Layer 4 of a small transformer language model trained on English Wikipedia (12 layers, counted from 0, width 128). Numbers have three digits each and are written without spaces.
Take only the direct path to the model's output, skipping the later layers: a vector added to the residual stream pushes a token's score in proportion to its dot product with that token's output vector.

Output vectors of the tokens that the questions are about. A number n stands for (n - 500) times 0.0026.
"á": 497445339371597540584468710627477506440537582474715635396404467583636521514422532168412324528497238484549597351620550567546571529506534449558573677480471567565408420608509285551608559388359535609602470527407404476540511564627437472528603301560613547589448407468538618409559386476312547678668228554518595525510594438606697431613460229535532544642556443601466567504608523608467429485478
"&": 539543594671580294614574569450403625422702307417457629459582613552351562557756570659323552400443500493366550278725567487573441442495584458539396451562497524585421371341651569610436423482535478544630504594462702662549425451636579476400737944757647372574352530508424429709469527454462376389530208431456541431537668528614504582556798513377408317515599510388461371608275450648595387541532
"Cour": 643599483606403445275645524362625226347809447389415704473538235452678379757485241333267380446704394444457669285456648269776705366418453677639561570465626423495437590406465427634471579447525366654579483469451300496403435609384366605441672443654473239527461604518552647628595500584515578515446316333519575651438411688632413610581516645380385684603424726240605317762417511500599459753445
"any ": 634298507425556456387529742756601450450495282663463392452466485510679468555520465402287334627636389442582428223660449583640518312474586340255354646486603445550384633632466419686537345608309500588480445436654401454376516728655222563500575548391470595647460525525316696601972484545496414599856290500546315465307496600347658609534642331779477550334682788610483619454661153720761216525370
"ou": 420577548520627535368577553717520428547358360559624471487403515454536521457577609526442398421371415590600531335568407508518421587501398392438569426383411629588477503509575456690507599480151503561529570565572304139567532360483570374565436592576510524718361527416506642394554601443318547289500589509611427444530771566589668512637612570490510578555564402639459475566407547524528637420509
"ity": 376627435543606544416409758432818400313612420444485832473651278765488384532526403292627465458371565308576543327430410404643513488493516685500372362667587492650147465383627441488525455247668447550328560409631512395595577480500326603281537485574564663702403425384684434407354678658480529322525477482638640632352705564533197458671552363345709385290461656513369395813504353438489592562368
"family ": 529465552547650404265529630652812328642425370370737635506294285383487597699365460485500245352505412115560733357433442526575342250402514536452486436519307330500472521389470399631244432329725348517682320534527252437461723371550615597475720769456476615560471504661797481765550361515636493184386229580774638519303500535412399550558534572253169546462416500555470155551468435492383252589288
"ael ": 659591279573630207384689811620627608468461433575489541390361396473734563684508227339390378539539311594596510220484679476748487628489610500562556484412368465612343465353567478516373608571367475456431517362634446694333430559668626437371541631615659671659463741681538458652381443575394326341357301644584449532428659528476452550595635607431584370897775558546750323486381470589350628430380
"z": 516454487506410465703300596462494534526373395370533390496640556540551468591597469576488607471490393425544551476352479634480721379501546657448413442581536627549559480489701505300391549308547531627567428459359247603408640582461472503634599464533518386695662547452412582463429455361512488553623467446334656503565419477601556443568471590425497556333408612707532513424316544454463557290588
"\n  ": 534550273575565566485485500485439376466562594540507672431489514630567311611489504432326269747708458528546707226524690417398605464488609303547386500568562663622586474235500307691687389312469500545419504458217360271585362531410655565280504509712634357699513478361598687528404533497685472489658456660419656589508770462431414634558466507414387338702732504536531645446565283448455553519592
"contin": 496535485538486321404544610682572604531558441594460433488410445476635512778493343327558409370611197478599541511401411449385630173441629360331558342735392409550576435379426510743432509367372353547588587335342589472424562556551612651465514721686507568595411614471714661519688473650563280392541566500555564586323571621580453596545581516300303299255538691418588504692398463521430386674642
"time": 787406453591466404199410588590738427557468422594453879507384411820356542580641164240459490605441722086455285356710612404868479479403614239157078367665363647506351773413391398568579469490267338257207585052425479461578348569397423640492541725551488377689508656535608556489649382581358357438726464329639442446294600610268500437591708579617275481549538729495763403857176495694325626617490
"ot ": 374392418679547322359406614659465358497595504458462684300378404454432534360688423430417247701452540470658601584265440487513365492503471688565409715480545431596740213314595462536469548331351516445655575438595308414582575460701509566445545828452571251621420490329535426516567444443576260542585631524351433569453518607624336774614599657263554560464548493391445584526629462633533466518356
"fec": 557529463517644452353448657643647690524479271582403484467389397336598470559489202257650574279795489334543559308735794467523554533467650392404451496726601512598656390467410629500625421356684375354645269313468603438597598406447338597339806640644571489410404507523582596613504451520558359612375421471519546528479462591728524424613575493109277413509615697550402266694353444419252473500441
"ry ": 559516352492553527442525599342488476585500397579380552400500495686738462540703482659425466325525474339492685357642428555713733365500582381585421492644456734649287559542538418373199520572372476340560566473469856418503500229321543659289711514568595306580680580706500410735544544523655497649395511493618447541361449635414481589692695511512568765592595455739695579617492406354379253545446
"grad": 616538324709427504418430579652500484400555470285489350503715293622524429594522383325520645500370169428578455464528598458406496492482715324534468315466614542535512388571230337618196351375629394323407198393393375523659582635490380661471433770681543419801672639572672598607440393507641605430349478460657620528376467772427469538506627658556317373543701614213253629696417390534413442538570
"==": 478632472613504736674756532605629508475330495568679479339567538600463483649306463581757508303513484401306463304620457262663563575429494538455653388407148579495659636385580462315440525471377408329345547552475542575305533564359324346554673855590543396769723393523789395607438607628496426374674264511399706392607523565406381738506572552438589314482587654428705606552496637783500588658589
"ally": 523557538685411529205759627463587496504606395573631585334385606408588255566742528369554564500526335237618744167437489593599594517521674364541299605599639604503339504733926599508401564385533464497605422524391466456557380605438497678571309430397584504748336639334462358440693531760388461392736390357402474504604651480341372417656622557387470359670412679491386374428413573564401425784414
"(": 668429405413381703547626500565362494555413607480561603541596687723666577479444489478433555268664626405358518625487347370407370324504488640376548540401638567478388578480337633464244340358536399381520282570445442570429337454486513479467674659477460373414479500597614465605425538577378458491458310425515358481549406394584434569512559598589623321330624464458589436311579465636584500454404
"ersonal ": 704438382541541352281627623609856233478690402378749426324341237566530437437540422520569368408563568586370615401711508309732697452486536430421442720666401615673661327616621598475230584300541345323366429500258583459452535296564507594403641500559601568671293417403539580447682329554471310424619428454339397451345711295481649731633446481466263162729491496341687553765393563492579452504450
"', ": 556254394646389484189691558372635327322521315587427625465560560600520336496529195454524299453621537445608775512472562342709678616500696491534424481619375637635484355511673532783565351395507449524521525370394436308573550369334454474359437519677646471515413566563373614671485423616546448265654252321634673528385382399514578728565389507445379526690592734537669350582504354587406575579627
"!": 665378530715500388335581484562509423500557454530483613401423455609672402679489286462407491400471460344705580609473542553666485461467426455484344552474506552599497523325596544443543390433584508385422541491601512263601433541471497533437622532505627489692507519565492597416401433508624439411737383562523553445593444406427387577577567524422598269567519451568681610668428439623474389402471

Output weights of attention head 0. The head adds the sum of these rows, row i times number i of z. A number n stands for (n - 500) times 0.0033.
o0: 467488383521485521425517550535415362501533507459498554378477570582553510585617320586446606256492411640500445529463630463540319465402496475312356657319462550720404540382325338810556480577650411714498615491559515496630489395404497517512540440636415416620588397532453468393535484433540409436535402443738297613559322528467495521663799592544720504368387384575539425462633364628506411550635
o1: 626651548642472437425306590713411718373427563448421480350603229565498561442507367626555543407458334592445375570665331408380443346596743570404369455655457398477591588331328604609410568545249654580507224434373571294542612382581377439805457537669412494528583768570515567367368506629238589658425432359319313575191633485691452679651339375510568313476627663566433485653391567486489631636680
o2: 497580528446557603429357264462580451409428464271493361272501398430633463539397364584664606512662587462493584538572675267510348670500534648289690451531494456328507391540235568569541468419611524478509461594554640390712269466435666318664600441386475685449383584549576634417312550549549664355485612497578413438740543464523374436580508498448751474714396430421439686407346537725532453558603
o3: 409415515666294412413304693573346431322514446357626553588423667449247405383493725557308408530540470640406729485399532489355473642525373495443273553501613346446635536622650397512654589277417481578632492430213449475650528414535477646541322660580494509615504681507422613514566711695340424773354542496547554510419590606532615569436355360554474701631500408568752533304428408618574333400701
o4: 539453368578576269677500584439573324523467733531417418589415558588498355537285396499596369542482504322289485356573609459704532589340495657707532525646535595326615384480537417650402444508603340425395411632673409176510369368466553495356564568588522484705318429638611520487601446710446478350288598523554616807688375453524519556550675436564513661718446827487552350362436541556383619403311
o5: 460486575523679462429392499583586253376438426344455443458510487459529616602465475291384771396523558481428483527442399509602426481356473378852486547404576715467556330327276401623410583424513682509423470574349442278533297689356391584572706440533503454416577659512750224346656306475483515533555585567341113478758504336394492581318554726445527187547377486682621750343603418414450358412476
o6: 450758534497589635507578295470332507453694548479509593339425545432370672441319443382515485606420548517730659538589434464395587546823623600712488501286623605493573653417452487582376340382435607562628276456310589250476545521493567636369432573389603390558510277474646440583515604604649544378482480686532610396387295353631348401468537306764699410788648509540438638526517494397765313442472
o7: 550621521492657524496525407503280654245399467469354448150587411643596307626523362292662411612717561600546414597402585517390520505619515454751696577520625624505469430547286505677587290298556294495725578410503506287499305416368271456367358458520159503503229570489596532351522590366537495529619522332620401502475431566680452702509454390626574446487467469636292392622409573737606521617542
o8: 539680524800331562589703526429616523397547636770408572342570626319503615479574542628709404370533576417630558548522238582293502268545618406411572677621384598540625744444538673385469492351584634351482454693454538406377396591596385625367270349336407475466574658463745392458546466662538336640443522520430396679502303369446253600401543276626388377432498666280500430452669343437518423397313
o9: 331521594376473544559427722516278571430563413371443420348718496433423647516438500526525328477775576482487387483558693503481486196695545649476420607540365555421404429362452546509428374677477458725371620315328667433622548349734309512736483630466313274544333554364373571536410353566279301556534643319452472261232602432805609602332448343310632692331590346370327573696182358742655605618502
o10: 548556620374523487432389609504532599575499399719374616563453584335447506550400366482431609589563436388702620540366384566554551756516542539617642410338477455542366426513596508378504440538730629619372603566679611838667401312596367585507715465690528550622351510562490545526531545408443515517607516537380497560470679507897422588336279413434231563553462511653354433373471162362265375431507
o11: 514486207399421484554476548565372701691540338335553478618553425529472644528524487419415511346635658512513437498385472506423301554569378608590368528324628493309630641417530504781678409346580722480632472540506587540588518549493587243639398630531434514468453646373512392437449392676430528565546444359474572469439598402514646412378650545581492565506397472664414551541468614378529427571518
o12: 511553608364516459466561477504456482684583572608517493423344642387495463584548670323466438661512726241305512450700559587424471620806413497548292528369594550521601528404565388357545475499508543356498533364473602448454456480492663464668297391319396591474581252694485622399412316568526570542604410600529575377550430520544494338366547485333678332504405325660411544473495406400494647333638
o13: 452532562579493419342663444467647523522581549410616405495398679713467106458615654708532422572623434561456510598477334635352800320286458501487509368544497388519357433526343561488210607520599314402622467356379592530496499719490267429263417396322799305401602321906510373626518497741530404529371856530510523651392422487468316778535471467567664657424518523344538551595582603590354486424324
o14: 563609637551443520298434681706558595391576536470498533397504616442692578474375501364513392395662597327535669307442523507616691644348275521540568326391608490228380456297773398543581500326343595492427600652622502711290508360498489405492535354634463500552522687686308552527662790559673377453532608231725529477698415307644521650596558574623561657502483388534600463400321729510577529496466
o15: 498497639406611744481632497528548545643570692470390254381435353389590632644286643704511503395527621204525651494427357370365518539650695499571540700362433442408615679533694365668650520437475662469637276606683503309585434705579554541500393715457442566536554615439463559743521535456451598578523481492324353447770297366408523514415502682367473788648460693607576558436539494590377631561767
o16: 407422462365540499367476472536571508280448489330407408577532455497671706480451573382466623667643467463482543581687584511579566675556507316361514659466394540625487551711557333448381530317407460309544384385471365581684470490615517596700531283588405396512700425560540371525337487439461488455502449543780289428516559635563613571713556390689252521281658581444392557404590475538679546545583
o17: 464352662569260466283635534622456739520442524199931318514542407498415591578533572545578451515537428862480653477588546441570549511731692416655508586503389524728571556567629396338450628507363272314471396742513536582674318419344398518350239504466547704491499431522439653640243349493619379500411622699431422381402385472519384403422313510494615478708538576399299337671604259591656249702447
o18: 616713276655507317573565558547629333550471508477586552415487657587542509676160444623477450292562266565383471498512762345362623468625429526602602597481463417448302390271480511721544525409272341549502573583523622763510335519478675457474563422364615529457627594381416744340577468528450591385693661415623523609425608559572652161525590588484391345430245622709397269463495367482367545324457
o19: 553470259249596400648482482483408553541365518519493736689653636569378390510377650443293521845517553591489341560494304332347496452661608426549546430510617425599594720543646533534631400361666699518600415387579487430342365647550580578537442586403592342491616553631624714324429470740651565540495441572511489474692396365363275527180450529529612506509376396318636540453578483626649530361535
o20: 427583395494295571322570516402424317407396446674461535444485529493544558520256500336580775431223496351563417507277435558607530692362567624828605573330391557468579347378515428702316430285599725587471404517509377564485632647364759426317558292336532469463462548421540431459451546471568678440679485451316595200433370379545559338555573458611575515295357329589546414181424593508362680338646
o21: 421776357356392476514421113452653286472494513689775576554368625571456423552276673661464457230454339460484371502339504465492392616198611388669446516548577563469488449356462412417467443288680397428320420531569647495565391550363548462511678470576550697465474739662700681486567667516504451597739572417406371470595378180435362344542558404491404457525572401675494325467488440304496350478351
o22: 268637397648584322780380401684549391509632460560688561564452372567374293377616416508491423465484359534310521460674549298406362416310461443478209571534578492597462534474473549477301474542663499429663404555514445513455634366622517442436262459165763551301330358447421605449520407386438573532361404626670411369303491504438697258284494615486473290428423708471520600555550673453506571721341
o23: 438427493553556583618555437425641569030589500603356376386511413435585368541439582562525308432446324506502635227531411540616656755559442394581499510475327485535324606559620605570529582548680662356593517453356529460629342662272357378710497305496210374630541417542444281296647411595652441445622514487214528593614517406583317428397349411581535529657364572427500398479426543613647569354494
o24: 464552531488442623488387499481534397619568706560545491748444550736636346668440432534476539611598642374667612425316619422522483820355609664583599436582747597467656639947530642431425376577631524386501493415493246453431484424295333475409605629637580527642434359524644493386511737452680305229479608625740696533342511424305466516424239345603449327550548476716554400415845681299489588375473
o25: 454548556465465475415618577551509456398522431529197617470428286516458724509523786346177446487570461383440287558679450532390692623246391516401492447491472478424458600595299511314452501676578643404560601532450491401560557578366416677424352342462657311538568739414739390572647287520277379572434469316350503579457408479398692586467662442634419670368341313623654469589580308261485655321522
o26: 485426527368361523649719435367564684524417612462388340554505455576593429434296671458370383462480383418565437509481457505383488587344456373629562305160688481661585392499451364625577372361559487430316561453574495629400537502459487371398656418451356531577565549504320445565597481516644369541646517375547325344656433464443580380456620445654497446628361493369653454537379565514545477576770
o27: 393689496444533417498497522588595480382451430491531534440498488527508465610280464628600566565623606528624604446538417394564377584580764463512530352462685395539402296599724519445444604563487498450673423632636504353558579490533458581585555341418249624469539454442525428255552464261503618739553543326451364592248454425489601311413466323450439580540375610417660452537422701570392427432526
o28: 392579317529366386549531577524357440499374382425324317275648519550404353530510510732447648456530569392473324320491355572333250373314300305403470529343584388712699451474459581474470533638451496337667470566395461469369492663625706658457519570485327405557700679507444500459420448734458410589472555529502404441693767523537661403489347507474478621433370520502444541632496651528664872458386
o29: 668653478334449498649572262172509520477434637603416506465401647252369388470542397440367308457717393606437465267451592494351460506536327677567422523508239332529560587661380626495467706558543476295558536524341452638343303398306598531380735525489684551649565487381401491489579326426558500535406609629311519662634240456330581415644456378434434728538562588458398525477271541548780412487601
o30: 433478572524555600752576351603602647555391487490705364492586427396557356328732456542450488488453440345350699429496276323554351222350527580482519602444475442525609551651601551516349440529567598539706500392624597385446495741313422709528334445484467351366634561355562415559399468669487440371533423488647467267382518367525606343306433457463506726570531453429216548540539420544874517568546
o31: 485382423476394270353486403575493667426548451363462535514596561441508511303664590509507509379489462599555651543435577585616519588157593486352555671734499526531562416403630576445710473532398626349678249588642429574639560623449463431315463453319448467685608419475501475491414322428455583443516430383632300314519534706681431541526351566493491451705668436448567529476571342391484495510404

Each question shows a token from some text and the vector z that the head gathered there. A number n stands for (n - 500) times 0.0033.

"7": 609485639487543610782683470461388611580482464544528435402589662700595410443449604404519587589388
Which three tokens does it push up most, strongest first? "(", "\n  ", "!"

"o ": 443423461578711485496625458310574348473378626375454409562378600644432566729552542607299601338413
Pushed up most: "', "

"Er": 454627548595501487528525411604574553468464509567472373538439465433432485593486406562477414431611
Pushed up most: "fec"

". ": 557493583472432489515478485544368433394554489575554775492364533471538554353374538585472488553634
Which three tokens does it push up most, strongest first? "ersonal ", "grad", "ally"

"G": 429637448467351475558407545693452491575466386626413671399487431288503485323481402670511413558631
Which three tokens does it push up most, strongest first? "ot ", "&", "any "

"ur": 505549375433403679547510573581582541544430414527393495498529656541483477345533491442485462467551
Pushed up most: "ot "

"with": 495359664559465489461502460510496546490472594584529499533456462405433420529419564541477395442449
Pushed up most: "ou"

"en": 538534507545591487457487511578442444671401592523519470528456401453469409364531510466491607441494
Which two tokens does it push up most, strongest first? "time", "&"

"ep": 618500607580668605510364510433687452519374316662375430550657487808457427554513539339516733493367
Which of these tokens does it push down most? "any "

"Ad": 597668624570463533432490400524450522423353444671537706492425573476448472327469507585505478433560
Pushed up most: "ou"

", ": 430478389549523428460435476500542484481526501520494465519424475544574532431504526562475564479495
Which of these tokens does it push down most? "("

"Spec": 532678549459542494446531499641357534410547404451518521567391455340469455334487461332458501456414
Which of these tokens does it push down most? "ally"

"r": 445510409349375776567383601421609552509368415647510410443710560538377615417672433606461450421514
Which two tokens does it push up most, strongest first? "!", "z"

"es ": 535436535454563540475536498488441459416572652465461527515517499461443533576461580508542589458444
Which two tokens does it push up most, strongest first? "Cour", "=="

"a": 505491445460615591419394557538533453548637394503484603647526552640487489471647538423466572494304
Pushed up most: "ry "

"non": 469531402504805739601529547414398341389634278363571665631328704568691478599599526521441491298571
Pushed up most: "ersonal "

"an": 495602606535539478531478484647422472402531502454528561427444463448469452497427508495528487495536
Pushed up most: "grad"

"s ": 511414488411539498449475604482476462576444576648523347524548528438461496562538562433470523488448
Pushed up most: "=="

"cul": 443442475457625786527497558195645583461454593598558375422548625612357580635533518577472490388396
Which of these tokens does it push down most? "&"

"i": 554260578355630568481500440313475421355507591585478517634385644782467567594484543415423543372357
Pushed up most: "family "

"th": 415568353648373382517376466685399537543539441508590682438398393344604476295468449537502558566589
Which of these tokens does it push down most? "!"

"she ": 457586399691365304529420448747486522639463501541505685430425434228567415230470499505476525528631
Which three tokens does it push up most, strongest first? "&", "ot ", "any "

"- ": 396704499551312503484536386667436438487559370516492836399481371263613549414393486592522391682616
Pushed up most: "grad"

"\" ": 460575548516489411442600523605572500500388481570501614531474443486472609533349541519497489497469
Which two tokens does it push up most, strongest first? "fec", "', "

"it ": 506369460600488404479431601348637457485523596492530405527509591605424490523524529348425595379547
Which of these tokens does it push down most? "grad"

"but ": 476562382672332323531449416743426537628517484514554684396342419240595487238498448480500577570615
Pushed up most: "&"

"& ": 507612641587378328522552334780521538596440720509428585496414451272367341369362536501461377411554
Which three tokens does it push up most, strongest first? "&", "ou", "ot "

"ings ": 495524516555525561487436457526412522513495413494469455466563420357491490463536362540569458496520
Which of these tokens does it push down most? "', "

"iv": 487487511394541542523478573564642505509620643603442552483442649529394449566434560380619571553500
Which two tokens does it push up most, strongest first? "==", "("

"us ": 524620509486534584630529490539299547440579457501546526465441627607580532585391493552537497438625
Which two tokens does it push up most, strongest first? "grad", "ersonal "

"on": 466103389475783698351409523354805501582442572561479357612492540699416677737727552485441587431448
Which of these tokens does it push down most? "grad"

"w": 537507452541498578575501450557619560494319546545570457536410674488407500533535521567424420346402
Which two tokens does it push up most, strongest first? "á", "ou"

"re": 525582436500450532552454595574466486480472539559556547492467557333425456366500434450472480474480
Pushed up most: "ot "

"t": 534556379494489546537536559492524516541483447447473475501489529409527444464464424503503438479565
Which of these tokens does it push down most? "=="

"ou": 452534446462427608547466471556641576467266546587508460526550581527426547432536467595429411382429
Pushed up most: "á"

"fa": 611445586457430503610488472473519394448505407695505593396385678511346457478500373529478519448506
Which of these tokens does it push down most? "time"

"ener": 415522349431464706543422545472552591540439497768362382483575711728482572444634485602582501501457
Which two tokens does it push up most, strongest first? "z", "ally"

"ess": 522542505414552628550607529635490489442577608449498535515440489438433455560502539490477481480535
Pushed up most: "Cour"

"sy": 429536374568468512588444488633395538582467417551588772418438414266632443485561374535424471496542
Which of these tokens does it push down most? "!"

"ar": 462493367545440434551435530531533522590485485551491581408510482463515484468504474471441528486476
Which of these tokens does it push down most? "Cour"